Layer 5 of a small transformer language model trained on English Wikipedia (10 layers, counted from 0, width 96).
Take only the direct path to the model's output, skipping the later layers: a vector added to the residual stream pushes a token's score in proportion to its dot product with that token's output vector.

Output vectors of the tokens that the questions are about. A number n stands for n times 0.016.
"imes": 8 -12 64 61 -38 27 40 -9 -16 -50 5 -6 4 46 6 -16 -22 9 15 -20 22 -44 35 -48 -32 14 -12 -16 -11 14 -36 74 7 15 4 0 54 -33 -46 26 20 -1 30 57 9 33 -2 -16 -17 5 -13 1 8 -28 31 -31 26 35 -29 -5 0 11 33 -5 24 28 -37 2 17 -14 22 -15 1 -22 -68 38 6 -23 -26 11 31 31 -20 39 -20 -46 20 6 -8 37 50 -7 7 18 -19 2
"ited": 14 41 48 4 37 -6 1 28 -9 -28 52 -10 -26 -6 35 -29 -22 -14 29 -37 -19 -39 0 17 -5 14 38 -5 -13 41 -5 25 -31 -2 -9 -4 30 -7 -6 -19 -3 -14 42 -6 -13 29 -8 45 -42 34 2 -46 24 -35 -9 28 -12 -28 -28 -21 -39 49 -6 -53 -6 6 -30 -39 -30 -46 39 1 49 -39 -42 14 21 -38 7 -95 -15 20 -37 43 -61 -11 -4 1 -13 -18 31 -18 5 -24 -11 25
" University": 27 4 68 -6 -9 18 45 10 -22 -11 9 7 8 56 45 -14 -17 -10 3 12 -21 -6 -18 -26 -2 33 12 -24 -42 -1 -16 51 1 -6 20 -16 3 -8 35 22 -3 2 -2 -22 -8 57 -36 5 16 -14 74 -19 11 -41 -52 -7 21 6 -25 18 -13 44 23 -8 -8 21 3 -14 12 -27 15 7 24 -23 -14 -11 -18 -2 -29 8 15 -11 -41 25 21 -13 11 -6 41 -60 37 10 10 -10 6 -12
"ix": 31 -12 32 -4 30 25 2 34 10 -12 -15 5 7 3 5 33 7 46 -5 -45 14 -44 11 8 22 -25 26 -23 -12 -23 -18 -9 -8 -55 11 1 25 22 44 -15 19 -5 0 -38 25 17 -6 9 -39 17 -23 -24 -15 -5 -21 -7 6 1 -26 27 -1 46 8 -23 20 7 2 -23 -30 37 -4 -5 -34 17 -52 -1 13 2 -36 -2 -23 -53 1 15 -56 0 17 -23 13 -58 -16 -9 3 -15 -14 17
"ie": 12 29 38 17 -6 16 4 30 32 -35 -38 0 16 9 -18 -19 9 20 -27 14 -39 -26 3 3 13 32 49 8 -12 -4 -44 -6 13 -20 -19 -1 4 27 3 45 -14 -31 -1 18 0 -6 9 32 -38 -8 -14 -2 -1 -5 -23 10 5 15 15 33 8 -41 1 6 -30 -3 -3 -10 -59 27 27 38 -6 -5 -38 6 -1 4 1 9 19 -13 0 15 6 -14 29 20 2 -28 22 -12 -16 -70 10 -16
"co": 11 26 -2 28 27 -16 35 24 24 15 -16 -24 -4 -4 -1 13 -24 -35 -5 29 -6 -30 -37 -30 33 -19 -18 -12 -8 -8 -14 6 -57 -28 2 -6 -3 16 36 -5 -26 -63 10 12 0 55 -60 10 -65 -6 16 0 -46 -4 -30 -9 32 22 -1 49 -14 -12 -20 -29 -17 20 -28 -15 -4 -5 -2 -28 57 14 -26 -31 -14 1 -40 -77 -1 -57 5 -4 -13 -13 10 5 -37 3 19 -38 1 -22 53 5
"ion": -25 39 58 8 20 6 -11 4 2 -41 -44 30 -15 30 2 29 45 -15 -18 28 13 -12 -39 -26 -9 9 6 1 -24 -4 -30 47 39 41 23 3 14 44 -16 -13 -14 5 17 39 -17 48 -17 36 -17 21 17 -17 -24 16 -31 -21 1 26 38 51 -38 14 -16 13 -16 40 -2 -29 -42 22 -7 8 48 -31 -31 -27 -18 -9 -8 13 23 -7 9 16 -31 34 -19 -24 -33 6 26 18 0 -22 8 -14
"ced": 38 48 -8 17 6 2 -5 7 -34 1 13 -43 -6 -3 7 56 -35 17 -24 -36 7 -38 12 -6 1 -46 -26 -18 -16 50 -67 11 13 -24 13 -7 15 39 5 27 4 -1 21 8 -5 6 1 -43 -44 1 29 -22 -17 -43 49 -11 52 11 3 -38 -29 -10 -12 -31 1 23 2 -34 30 4 -3 -18 88 -50 -27 -16 -59 -15 -22 -71 -12 17 -4 31 -71 -8 -19 -25 -27 -66 71 -7 26 -2 3 -5
"ance": 2 -14 38 34 -4 14 37 72 -10 -18 -30 26 3 37 14 47 5 30 4 -46 -3 -21 -21 -47 -15 4 33 -11 -21 28 13 -6 -7 -12 -15 -3 8 17 13 -26 -36 -16 26 20 37 -19 12 47 2 -54 -37 -21 -68 16 6 6 23 -4 39 41 -46 49 -20 18 -42 32 35 -40 -42 -43 6 26 -7 -14 -77 -26 -49 -8 30 17 17 15 -15 3 -7 -8 -5 19 12 -6 7 -9 17 -9 25 -69
"wo": 9 20 65 21 36 20 4 0 3 33 -28 -4 18 1 14 47 -26 29 53 -45 -24 -24 -2 -46 -20 46 -8 -14 -23 -7 -52 10 -6 25 -44 0 23 -37 59 20 -6 10 5 -13 13 26 -9 22 8 14 18 -18 -14 -11 -16 18 6 7 -2 -22 -32 4 27 13 21 8 -23 -12 -6 10 37 24 -15 12 -3 3 -55 -5 10 -10 26 -1 6 53 8 -18 4 31 -22 -28 33 -10 -31 13 -7 19
" in": -10 -27 -17 -6 -6 -23 0 0 -7 -13 21 -16 0 15 -21 -21 25 -4 -21 20 -6 3 2 -3 -10 -3 -4 17 -14 -17 23 -4 -22 -2 -11 2 -15 -27 8 0 22 16 6 5 2 -1 7 2 10 -13 22 -10 22 10 5 -27 11 -11 12 8 5 21 31 20 -12 7 19 -8 17 7 35 35 2 6 16 11 5 -10 -12 31 -10 12 -4 -25 8 20 -5 -14 -23 -3 19 8 2 -2 -5 9
"ters": -26 -11 81 68 -11 -31 23 12 -48 -2 -29 -16 30 -50 -6 -5 -1 -66 -11 -42 3 -43 -24 -7 32 -8 -30 14 3 -7 39 54 -13 13 8 0 19 4 -8 61 -18 -52 24 59 20 2 21 -48 -39 8 8 -33 -32 3 10 7 30 36 7 -11 -8 -22 24 -33 -3 32 -30 4 -8 -10 -40 -42 51 -7 -39 -34 19 17 36 -8 -20 -84 -32 21 -8 -8 28 -25 -51 -8 44 -16 -28 12 25 14
"arly": 34 -16 49 33 55 -21 71 27 -15 12 11 -57 -23 26 0 21 21 -26 33 15 9 -44 -2 -8 -27 20 -49 -24 0 30 12 7 -40 -6 4 -4 39 33 -43 11 -3 -38 6 11 -19 14 -25 21 -31 32 27 -25 -59 -28 0 15 33 -30 -45 31 -9 39 33 -3 -10 -3 7 19 -6 -9 14 -42 13 -16 -31 18 6 0 23 -7 23 -46 -24 -11 -64 -36 25 -23 -21 3 53 -57 28 -31 7 -27
"min": 15 -3 -14 -15 -17 3 21 -4 -21 29 30 -16 13 2 -26 7 -40 7 23 -49 -15 -22 -23 -16 1 -17 -24 -28 -53 18 9 22 14 -2 -10 -7 16 -18 50 5 30 -2 15 -8 -2 9 -25 42 -67 24 1 7 2 -5 -5 -8 15 9 1 -25 3 -21 -47 17 27 -36 14 3 1 -40 12 4 49 -2 -8 32 -32 49 -17 -25 44 -59 -39 11 -10 -20 5 52 -55 -16 32 -36 -28 -21 19 12
"wn": 17 -23 74 28 -18 40 -25 28 -23 14 2 -14 50 -10 35 13 -53 9 36 -63 -26 -32 -8 -32 -14 -37 -3 -1 -1 16 -10 18 -22 23 2 -8 13 35 12 41 1 9 16 5 -16 46 19 -21 -51 12 21 16 -14 -56 -28 27 51 -17 12 15 -29 -18 11 -39 5 26 -12 35 15 12 -44 -32 28 12 -13 -5 22 8 -39 3 88 -14 -17 -31 1 -50 42 21 -25 -39 -14 6 -23 -5 -12 2
"led": -14 33 42 -14 11 -1 4 9 9 -34 -8 -23 2 -8 17 21 -2 -28 28 -21 -25 -25 -5 -11 -15 8 37 10 29 54 -56 -13 20 35 -17 -5 20 -6 30 3 18 -34 30 59 -7 10 -2 47 -54 1 4 -26 -53 37 31 11 18 50 -46 4 19 -9 -9 -52 -13 32 44 14 -37 17 66 -11 -2 -12 -24 18 -25 36 5 -46 26 -15 1 -6 -19 2 29 38 -16 -59 38 -57 15 10 -12 22
"lect": 25 -6 -17 6 8 -1 52 24 -30 18 34 -21 4 11 4 7 -71 2 -8 -4 -43 -49 -13 -29 -2 -43 -11 -17 -9 20 7 11 1 38 24 0 17 3 -17 16 26 -9 13 -22 19 -46 -45 3 -24 3 14 15 -56 47 -57 -2 39 -27 -48 19 29 11 34 -54 12 -4 25 -4 -49 -21 41 -12 -18 -15 -23 10 20 7 0 -10 -33 -4 18 31 -37 2 39 -45 -30 -16 17 -21 -4 15 0 -35
"n": -27 -15 -2 -17 -15 -4 -4 8 7 18 -19 -19 24 -18 -64 17 -52 -13 24 16 33 -25 23 -45 21 29 10 -1 -13 -23 30 -16 8 -25 18 3 7 2 14 36 -1 -15 -9 -26 -4 -23 6 -14 -13 -6 30 -4 -5 16 20 -1 -6 -4 3 -46 14 36 -22 33 -17 -3 -11 24 -24 17 -1 15 -17 23 33 30 -16 25 -36 -39 0 1 -4 -39 8 -3 19 -17 -58 35 20 -14 -10 -50 24 9
"ames": -5 -18 7 5 -10 32 10 14 -31 32 -5 -33 7 10 55 -25 20 18 4 -1 47 -49 11 2 -19 20 10 -30 -9 45 4 -2 -4 -10 -6 -2 32 6 -2 18 17 -14 26 -5 -9 -38 -40 45 -32 -44 17 -19 -20 -45 -25 22 -13 45 -39 -8 9 -32 14 38 13 15 -26 -13 4 -30 20 -27 -17 26 -27 10 23 14 -53 4 -5 -23 -53 23 29 -47 -15 -1 13 -3 37 5 32 -22 16 -24
"bum": -9 20 39 48 40 27 26 39 -21 -10 53 -57 -18 21 33 61 -43 46 -16 -15 10 -51 -29 -26 -8 -7 -23 -41 -79 15 -35 18 -39 11 10 -7 14 41 -1 8 37 -49 38 7 64 57 -39 43 -3 1 37 -23 -40 -38 -40 27 12 -6 -58 -15 -22 18 -10 -48 40 25 -32 -40 -21 -38 22 -56 46 10 -93 -27 -45 36 49 -28 12 -59 0 82 -67 -47 4 43 -24 -38 -8 -18 -31 -25 8 -4
"ven": 13 30 32 5 1 -16 16 22 -2 33 25 10 7 19 48 42 -57 35 38 -39 3 -53 3 -12 -8 -26 -46 -29 24 18 -1 52 -14 -19 16 -1 23 1 -13 27 16 -14 7 5 23 6 -9 47 -22 29 13 10 -53 22 39 4 30 -6 -15 14 -20 -4 7 -40 17 29 26 -10 56 -30 22 9 -33 3 3 -25 3 32 -41 -19 -6 -25 -24 25 -34 -5 39 -34 6 -3 27 -30 -18 18 9 4
"ty": -5 7 31 33 -2 27 24 -54 -28 -21 1 -20 34 -20 -17 21 -36 -5 27 18 -15 -39 34 -54 12 30 -43 -4 5 -4 -27 42 0 -38 1 -7 -2 34 -11 33 -10 -28 16 -3 -9 -21 -25 -3 -44 34 51 -17 -10 -22 32 23 7 14 41 -13 46 -10 52 -8 -5 26 23 -35 -21 -39 12 -50 -17 -7 -36 -23 1 7 23 -29 34 8 2 20 -4 12 57 39 -67 15 55 -44 -35 13 19 -26
"fore": 9 21 -20 9 5 -28 42 25 -62 -48 -19 -29 40 17 17 -8 -25 17 23 -25 -12 -46 -14 -43 14 1 43 -27 -5 34 -18 34 -13 41 26 -8 27 10 16 -28 9 18 3 34 33 42 9 36 -14 1 25 -34 -40 -38 -16 -5 46 4 -39 4 -41 5 43 -37 -41 12 -32 24 -18 -38 77 -24 21 15 15 -37 -35 -13 12 -35 33 8 -5 49 -35 14 30 -10 -50 -13 30 -49 36 20 -3 -30
"D": 17 -30 1 -20 16 26 29 2 -14 -18 14 12 19 -32 22 23 15 -3 -10 1 -12 -1 16 -41 11 7 -7 -8 30 31 4 6 -17 8 16 -2 8 1 -10 -11 -9 -20 0 -47 -27 -1 9 16 4 20 23 20 -31 28 -56 22 14 11 11 -8 5 4 -4 14 -7 3 -26 -8 10 -51 -14 -13 0 -3 -51 -7 21 21 -3 -8 16 23 14 -5 6 -26 25 14 7 -5 -34 -47 5 1 -3 29
".\n": -41 22 -3 25 -16 -9 -9 8 -30 8 10 4 -21 -6 -24 12 14 39 -24 -18 9 -10 2 -8 3 -1 11 -39 -21 -11 1 46 -25 -12 -10 -1 -8 0 -13 24 28 25 2 16 -17 38 -1 1 -29 -32 6 -29 -39 -14 -41 -22 11 13 -29 23 -14 -7 26 15 17 27 -4 21 -1 -1 35 10 -4 -25 -14 6 22 11 -12 4 -3 32 -23 -7 2 -7 17 -19 27 -6 17 -30 -11 25 -1 3
"ro": -31 8 22 21 31 28 -1 8 36 43 1 17 9 -26 1 26 -8 -10 -27 -5 -36 0 -23 -53 -9 23 16 8 12 17 -10 -7 20 28 -26 0 15 -26 3 8 4 -2 -1 -1 -33 -6 -31 12 -48 3 -40 -8 18 22 39 -14 23 5 15 7 -36 -6 -8 -5 29 -24 17 24 -13 15 -6 17 -8 13 1 -51 -30 25 -5 29 -31 -23 -10 -26 -4 -31 -14 34 2 4 50 -50 -16 -7 -13 -30
"ath": -6 22 6 3 8 16 47 17 -10 -7 3 -6 58 20 28 1 12 40 -3 -14 21 -31 -20 -28 -5 -9 6 2 14 4 -2 41 -17 -7 24 6 39 26 -1 37 10 -7 -5 36 -43 -2 34 -20 29 -31 -8 1 -2 -42 -22 -24 -10 21 13 -7 -55 -20 -15 -4 -12 -13 -3 6 10 21 13 -59 1 -35 -8 39 5 19 10 -1 2 -32 -35 -50 -13 22 -5 -19 22 -15 35 3 -21 -24 -9 -21
" than": -30 -3 1 -8 45 -1 13 39 -37 5 21 -29 5 -27 -16 44 4 24 23 -17 -35 -45 -14 26 17 -28 13 23 -43 26 -51 79 4 6 2 -8 0 -19 -16 0 39 2 48 -16 33 -15 -45 37 -20 -11 10 -54 -39 -33 -22 43 36 50 -11 -22 -2 7 57 5 -23 -19 -9 -2 -15 -12 34 30 41 -27 12 4 29 -4 -41 7 64 -19 17 63 -75 -42 23 -9 5 -10 33 -57 1 4 30 -44
" government": 7 -16 36 -1 0 9 10 7 -47 -8 48 17 32 13 10 -5 -21 10 17 -2 -9 -26 -4 -26 -22 42 -8 -17 -32 2 -27 35 4 14 -19 -14 -1 2 13 39 -4 -3 12 36 9 -22 -37 2 18 -6 31 -11 0 -11 -37 6 15 13 -15 -7 -36 24 43 20 13 8 -7 2 5 -33 -10 -6 27 -29 17 -19 -43 23 -39 -32 37 -14 -29 49 -12 3 25 -34 -40 -36 -39 -26 13 -20 3 -12
"elf": -5 46 29 -24 52 10 -2 3 12 -23 -9 0 6 17 -27 62 13 -12 32 -26 14 -64 3 -13 -41 83 10 9 10 -5 -50 -21 25 12 17 0 15 23 20 17 -8 7 33 -9 87 79 -8 13 11 -59 35 7 30 -35 -15 5 34 46 -26 -45 -17 33 -12 -49 -4 -32 -2 40 -4 12 5 3 17 -37 -26 42 -65 43 30 -20 67 -35 -48 21 -21 8 18 6 -24 -3 5 -26 7 25 43 14

Each question shows what one neuron of this layer's MLP adds at an activation of 1. A number n stands for n times 0.009.

n79: -8 7 9 -2 -17 6 -11 -32 -19 5 8 4 -19 4 31 -16 -25 3 -17 6 -10 1 -28 -8 -22 -25 1 -36 5 -15 8 25 23 18 -4 17 -33 44 1 -11 3 16 -22 25 -2 9 -25 11 23 -1 7 -2 -17 -27 6 10 -6 -4 -19 -5 -3 7 -33 20 3 8 -7 -24 -23 -1 -22 -11 -2 16 -4 -18 -8 21 -17 15 -15 8 3 -11 -19 -19 -21 -61 -9 -10 -15 30 14 4 -4 -7
Which of these tokens does it push up most? "ion"

n17: -19 -6 12 -14 -20 -13 4 3 30 8 36 -10 5 11 -3 12 9 -23 -5 2 -6 -28 13 -2 8 -20 -15 -2 6 20 -12 -6 5 -6 -9 11 -5 11 36 14 -7 1 2 20 -26 -5 -26 27 -2 -15 32 7 21 3 29 2 -7 -4 -19 -39 -7 13 0 7 2 -5 -30 -19 -18 9 -19 1 12 -28 1 9 -4 6 5 -12 31 -3 34 -6 -14 -19 -1 16 18 -18 5 15 -47 -20 8 1
Which of these tokens does it push down most? "fore"

n231: 16 26 1 -6 -25 -6 8 -26 -7 2 -36 13 -1 4 -11 -15 65 -20 3 2 39 -15 -15 -6 3 14 12 -17 -32 -28 14 15 24 32 2 -18 -35 26 13 -32 -10 -16 6 -6 -15 -12 22 -6 2 1 -8 5 -4 14 12 -6 -4 12 21 1 15 9 0 4 -20 -12 -18 -10 -1 -4 16 -3 -7 -29 11 -44 -12 -27 2 2 -10 0 6 18 -15 31 -6 9 0 -41 11 1 22 21 -4 16
Which of these tokens does it push up most? "ion"

n118: -32 -7 -13 10 -8 15 7 6 -24 -23 -4 -12 -15 2 -31 6 -10 42 -25 10 4 -6 3 4 11 -3 10 -3 -8 10 5 10 -11 -15 -3 13 -4 -22 5 2 3 1 -3 22 23 -16 -15 -5 10 31 -5 -13 13 -21 -16 7 0 -8 6 -7 -4 12 -6 30 9 17 -15 16 18 -6 -22 -6 19 -3 -21 -7 31 10 -42 21 32 5 15 2 0 -10 10 -39 3 21 -12 -16 -18 -15 7 -19
Which of these tokens does it push down most? "led"

n247: 5 15 -4 9 -14 -14 10 -2 -8 -2 6 -54 -14 16 -28 9 -12 6 -1 6 25 27 -18 -10 7 10 -14 -14 11 -8 -16 5 4 20 13 3 13 10 8 -12 1 8 10 13 -27 -13 -17 9 -3 25 -17 -14 18 27 -13 -6 43 12 28 12 -24 -31 8 -14 7 -4 -4 23 -11 17 -13 -23 -23 11 -23 10 -3 -3 -26 -15 -12 -21 -17 -11 14 -28 -13 -7 5 5 3 -6 -6 22 13 -11
Which of these tokens does it push up most? "co"

n7: 24 -10 -1 18 14 -26 -31 9 -18 -11 -1 10 2 -11 20 -26 28 -19 11 9 2 -17 -42 0 0 3 -26 13 7 6 -20 18 -3 -4 2 -29 -11 17 -6 -1 4 7 34 14 6 2 -25 0 -33 -12 16 -10 2 -12 -11 -4 -2 7 -3 -19 -6 15 31 22 -2 -1 -16 8 4 -17 25 20 3 19 -6 8 14 10 10 -21 -28 12 7 -8 -20 7 11 -26 -13 -17 13 -4 3 -19 14 21
Which of these tokens does it push up most? "ited"

n74: -7 0 10 34 -40 7 -20 19 -15 -13 -32 18 5 23 16 30 3 11 17 -13 -27 35 3 -18 -24 -28 6 9 14 -7 -17 23 -3 14 -35 -23 -32 -21 8 17 -26 -3 -17 14 -13 -2 16 -12 32 -5 21 -1 16 -7 5 18 -2 -4 9 36 0 -7 17 0 6 -10 19 16 -4 -2 -8 -18 8 18 10 -11 -16 -3 31 15 16 -5 -13 23 -7 -19 -9 -5 0 15 7 0 -16 -24 1 -2
Which of these tokens does it push up most? "wn"

n190: -3 28 27 -7 3 -1 11 10 11 14 -7 5 7 3 -2 -10 -27 7 13 2 1 -6 17 -5 -17 -4 9 -10 1 -13 22 -5 4 -1 -19 -13 2 -20 -10 -37 -19 -22 -3 -22 1 -6 24 8 9 6 8 -8 -11 10 -1 9 -2 -17 -8 -23 20 17 -2 -4 13 4 -12 5 -14 19 11 30 -8 8 19 28 4 -4 -20 1 -12 -15 39 -26 28 14 1 -11 5 13 11 -10 -29 -35 4 11
Which of these tokens does it push up most? "n"

n78: 4 -3 22 -18 -1 13 -6 -10 -1 22 -1 -14 0 16 20 -13 5 -6 31 6 -37 -3 1 0 12 -10 13 2 16 24 23 -11 -10 -8 -12 36 27 26 -9 -41 -6 -23 -3 21 -13 -32 -7 19 -12 -5 -5 9 10 -6 -39 31 37 6 7 -29 8 7 -11 11 -31 -10 -9 0 -1 -24 12 -13 -10 -4 -36 20 11 17 0 14 -16 14 18 20 3 -21 -17 14 9 32 -16 -28 0 11 7 18
Which of these tokens does it push up most? "D"

n35: -12 -20 3 -6 22 -15 8 -7 10 16 7 -6 14 4 -23 14 16 -9 -20 1 -6 10 -6 45 12 7 23 17 9 -35 -2 0 2 11 34 23 -28 -10 23 32 -26 0 24 13 21 6 -9 -22 16 14 24 -12 35 -1 7 -39 -31 24 11 7 -17 7 9 13 -3 35 3 22 -2 -19 11 -10 9 2 -14 0 19 -25 -22 -10 14 16 16 9 33 -6 -23 -10 4 -11 -1 6 4 -26 -21 8
Which of these tokens does it push up most? " in"

n154: -12 1 11 -15 -2 -41 -19 8 26 -11 7 3 3 -11 -4 -8 -32 -21 9 -6 4 -13 -4 8 11 5 -33 20 -1 4 -20 2 14 28 -55 -32 -29 7 9 -24 19 13 0 -13 2 23 1 1 -17 -8 -4 4 38 -22 17 8 22 9 -37 -37 -16 13 1 -6 3 -5 7 21 3 13 -22 17 16 7 12 18 2 -34 18 -20 15 -18 -20 2 1 -3 -7 3 -2 4 -17 -20 -11 -1 -9 25
Which of these tokens does it push up most? "elf"

n233: -1 -14 5 -1 24 35 11 -15 39 21 5 -20 27 31 -35 -8 33 24 -2 -6 -1 -35 -20 14 -6 3 12 5 11 -17 -28 -12 10 7 -4 -10 23 18 -21 19 -9 -32 -10 11 20 -6 15 7 -6 0 14 -4 4 -20 -21 0 -9 10 29 -6 -15 -28 12 0 -13 -9 16 -15 4 -9 -1 2 7 31 13 26 23 -8 15 10 -15 8 5 9 25 6 31 16 -14 18 31 -16 -40 -16 20 25
Which of these tokens does it push up most? "ie"

n83: -8 15 -10 6 -9 29 -19 1 0 -11 -13 -5 17 0 -13 22 -24 56 1 -2 -1 -2 8 4 8 19 44 -5 4 -15 -17 18 -10 -31 2 23 -8 5 14 5 -11 -13 28 -33 -16 1 -1 -21 3 11 -5 4 19 11 -5 -13 -12 3 15 -12 -7 20 -8 7 -23 10 -7 -18 -17 -5 4 4 5 -17 13 -1 -13 -18 17 9 18 -7 -15 12 29 -43 -21 -2 12 -16 -18 -12 2 -4 2 -3
Which of these tokens does it push down most? "arly"

n216: -7 14 9 39 -10 15 2 18 23 0 -5 -12 2 -1 3 -11 50 6 9 -6 -2 29 7 -21 -8 8 -7 17 22 30 14 14 -17 12 8 -35 21 5 -9 25 7 -11 -2 33 -10 -17 -17 14 -13 7 10 -7 -34 -14 2 11 15 -4 26 -4 14 -3 -22 -11 -17 0 -40 -6 0 6 10 -18 35 -9 -17 -5 16 -1 1 9 29 -13 3 -11 -8 1 10 9 -50 27 8 6 4 8 -9 -6
Which of these tokens does it push up most? "ters"

n109: 41 11 9 -11 -6 4 18 27 -32 39 -21 -12 5 -4 3 -12 -4 13 11 -1 9 4 -18 11 20 28 -13 -7 16 -5 9 -6 -18 -2 0 23 65 -2 -37 -9 -4 -6 -6 28 -22 22 -38 10 -28 -2 -9 6 19 -5 -9 -19 -1 10 8 12 -14 4 20 -22 -34 3 2 -17 -12 -8 16 -35 7 3 5 15 -4 -4 -12 2 -8 25 8 -15 -22 21 6 4 -18 29 0 4 -20 14 -14 -11
Which of these tokens does it push up most? "arly"

n205: 27 35 2 8 16 -20 22 38 21 -11 13 -6 16 11 1 1 17 -10 -12 26 -2 6 -7 -1 11 9 1 19 26 23 0 -5 -2 8 20 -14 -14 -8 -2 11 17 36 11 -22 7 5 14 8 18 -26 -20 8 31 18 -10 -12 -17 -13 4 -14 -7 -6 4 19 12 -2 -37 17 15 2 12 -3 1 -9 -40 0 13 16 -17 -21 -10 -3 -4 34 1 -16 -21 -16 23 23 10 10 42 -15 -2 2
Which of these tokens does it push down most? "ty"

n173: 1 -25 6 17 2 28 8 12 28 0 -3 32 -12 -7 18 -17 16 6 -27 -6 0 62 -12 7 -11 -12 6 -5 17 7 -12 17 2 1 -2 20 -16 -7 -2 1 -25 -16 4 -36 13 -1 1 29 12 5 -4 -32 14 6 7 -9 -36 16 35 -6 19 6 -16 12 -3 -4 -8 -14 3 -6 6 -10 3 -20 6 -19 -4 -19 -25 -11 4 0 -17 9 -27 11 7 -10 -7 29 0 9 -15 -8 -12 -13
Which of these tokens does it push up most? "ion"

n92: 23 -2 15 9 11 19 6 6 -12 -22 -32 -16 -2 13 9 7 24 25 -7 -7 -15 28 -8 -40 -9 5 15 7 3 23 22 -12 -7 5 -7 -5 9 -28 3 20 -36 -23 -20 31 6 5 -16 -29 -3 -35 25 3 -21 -6 -11 -12 -29 -1 40 -41 16 3 21 24 24 -11 10 -29 25 -21 11 -11 3 -2 13 9 3 -3 2 19 -21 0 -13 -10 -20 -25 -1 9 -18 14 14 9 -22 -20 12 -23
Which of these tokens does it push down most? "ix"

n192: 40 -5 -8 7 24 13 -5 -7 -17 22 9 -10 -16 -4 -44 15 9 -3 -1 22 -22 -10 -5 -10 17 -5 4 24 8 -9 -9 10 -14 -23 -19 28 -2 -24 -6 8 2 12 -10 -21 -5 -13 20 26 -30 4 19 18 2 9 15 29 50 -8 6 18 -32 -6 -7 -14 4 -22 4 21 -19 -10 4 -31 18 17 -1 -2 25 15 35 19 4 -15 -7 -14 0 -4 -13 -29 -3 24 15 13 -9 -19 9 32
Which of these tokens does it push up most? "arly"

n114: 34 -1 9 32 21 -19 2 2 1 39 1 5 -12 -2 61 24 -25 9 27 -2 9 -6 24 19 0 12 -13 8 40 0 10 12 -3 2 33 -20 16 -11 -19 3 1 -1 4 2 28 12 -24 21 -9 28 -17 -11 15 2 -1 -3 22 -7 21 15 10 -13 -4 -10 -21 -10 15 -12 -2 -11 -4 0 18 26 30 -4 -1 -15 -20 2 7 -22 8 -14 -15 -8 -22 -2 -15 13 18 -9 2 -8 12 4
Which of these tokens does it push up most? "ven"

n3: 5 -1 -14 1 -5 -14 8 9 2 42 15 -9 16 15 24 -7 41 27 -15 -1 -21 -28 55 -26 -4 4 17 7 -14 -15 -5 -6 0 -10 9 -25 -51 -7 14 3 1 -26 -32 16 2 15 -27 -12 -19 -18 20 -3 6 8 27 -16 21 26 -28 11 -19 14 -5 -23 18 20 -1 20 -7 -18 17 5 35 -4 12 -2 -20 17 -5 56 45 5 -11 10 40 8 14 3 9 -11 33 4 -29 16 17 14
Which two tokens does it push up most, strongest first? " University", "elf"

n43: 16 -12 -14 13 -9 15 -13 8 -11 11 7 -11 -11 -29 -25 -7 -24 23 10 -9 32 -3 3 25 -4 3 8 9 32 15 3 -4 -12 -4 -13 8 3 -12 0 2 18 18 18 -20 -4 -11 8 -39 -7 1 3 13 43 7 -19 13 1 25 -6 -2 -21 -4 -18 -7 0 -22 15 -14 -3 -4 12 -14 52 -19 -8 -16 -16 -1 4 12 -18 29 -31 24 -6 -17 4 14 3 -30 30 5 16 21 -22 1
Which of these tokens does it push up most? "ced"

n198: -21 3 -8 34 -2 19 19 4 9 -9 -17 30 2 3 11 15 -16 29 -12 11 -24 12 -3 18 -6 -37 5 -5 -1 -22 -9 7 13 2 20 10 1 29 -13 10 -23 -35 24 -16 -24 -8 14 -30 -2 -13 -5 0 -22 -16 -5 -39 39 -22 -15 28 -14 4 10 23 -19 -22 -13 -4 -1 15 19 -8 -46 47 -5 -10 8 -7 -25 -22 -6 15 15 10 12 -5 2 -3 -11 -13 1 -6 -38 -37 -1 -8
Which of these tokens does it push up most? "ie"

n40: 14 18 -17 10 14 -8 1 -10 21 -18 14 8 -10 20 1 3 -11 22 26 4 -21 5 1 -2 12 -14 -7 -15 17 -11 11 0 -13 -26 -6 19 -37 36 21 -11 -31 -28 5 30 2 7 -21 18 -28 7 24 -12 -3 -24 -8 9 3 5 0 -1 -5 38 -10 -3 -4 -5 -15 3 -8 -2 19 23 29 -5 16 11 -6 8 11 11 -26 -37 2 -26 -17 -41 4 -1 -39 -14 23 -20 15 -16 -32 1
Which of these tokens does it push up most? "co"

n255: 1 29 -40 8 -4 25 -4 -28 7 4 -16 -23 29 20 -10 1 19 7 -26 15 -33 11 29 10 1 -12 32 15 12 -31 -9 8 20 15 -16 11 -20 30 -5 25 1 21 3 21 5 20 -1 -19 -8 3 -34 7 24 26 -13 13 7 7 15 1 -20 -8 13 -17 -4 -1 11 -4 4 -8 -4 2 -23 6 1 -5 -16 -46 -4 5 15 6 2 7 4 -14 6 10 11 4 35 -36 0 -23 -5 -31
Which two tokens does it push up most, strongest first? "ie", "ro"

n116: 35 32 -12 14 23 16 -15 -14 6 -18 11 -8 7 34 -1 -12 -3 -36 6 -2 -2 -23 0 -12 -10 -20 9 18 -21 6 -2 -8 -10 39 1 3 -8 -6 15 -2 4 28 3 6 -5 38 7 -23 -20 -4 -4 -24 3 38 18 8 8 -16 -42 3 -19 5 -7 -13 -20 4 -5 5 21 -11 20 14 -14 -17 22 -10 -17 33 8 3 -7 36 4 -6 0 -8 10 1 -10 -10 -7 29 30 -20 -25 -21
Which of these tokens does it push up most? "fore"

n41: 16 -9 8 9 -21 -17 -40 -24 -14 -28 -5 15 29 9 25 -17 17 1 -23 -2 12 1 -10 -5 0 -2 6 2 -10 -4 15 -35 14 -20 0 11 49 -28 -17 26 -20 16 13 -5 -6 9 -6 -2 -4 18 25 31 34 -25 20 7 -13 14 15 18 6 11 9 -9 -19 -8 -17 -6 13 1 10 26 1 -10 -9 1 26 -15 -7 -23 24 3 6 -21 -47 3 10 8 2 -1 6 -5 13 2 11 -25
Which two tokens does it push up most, strongest first? "imes", "ited"

n8: 3 -20 -5 9 -3 -7 29 -6 -7 -20 0 18 9 -13 7 -10 -13 18 -24 -20 20 20 -35 -14 -37 -16 2 12 -20 41 6 10 -14 -37 22 -11 35 -34 18 -21 -9 -24 30 -4 -37 -7 -15 -36 4 14 -32 10 15 -13 -4 17 -13 -31 7 -11 0 -22 -10 12 -10 7 -27 14 -6 1 -16 -2 5 -12 -8 10 -15 1 22 2 14 0 -30 -6 1 -10 -47 3 -14 -22 -16 1 13 -17 1 -4
Which of these tokens does it push up most? "ath"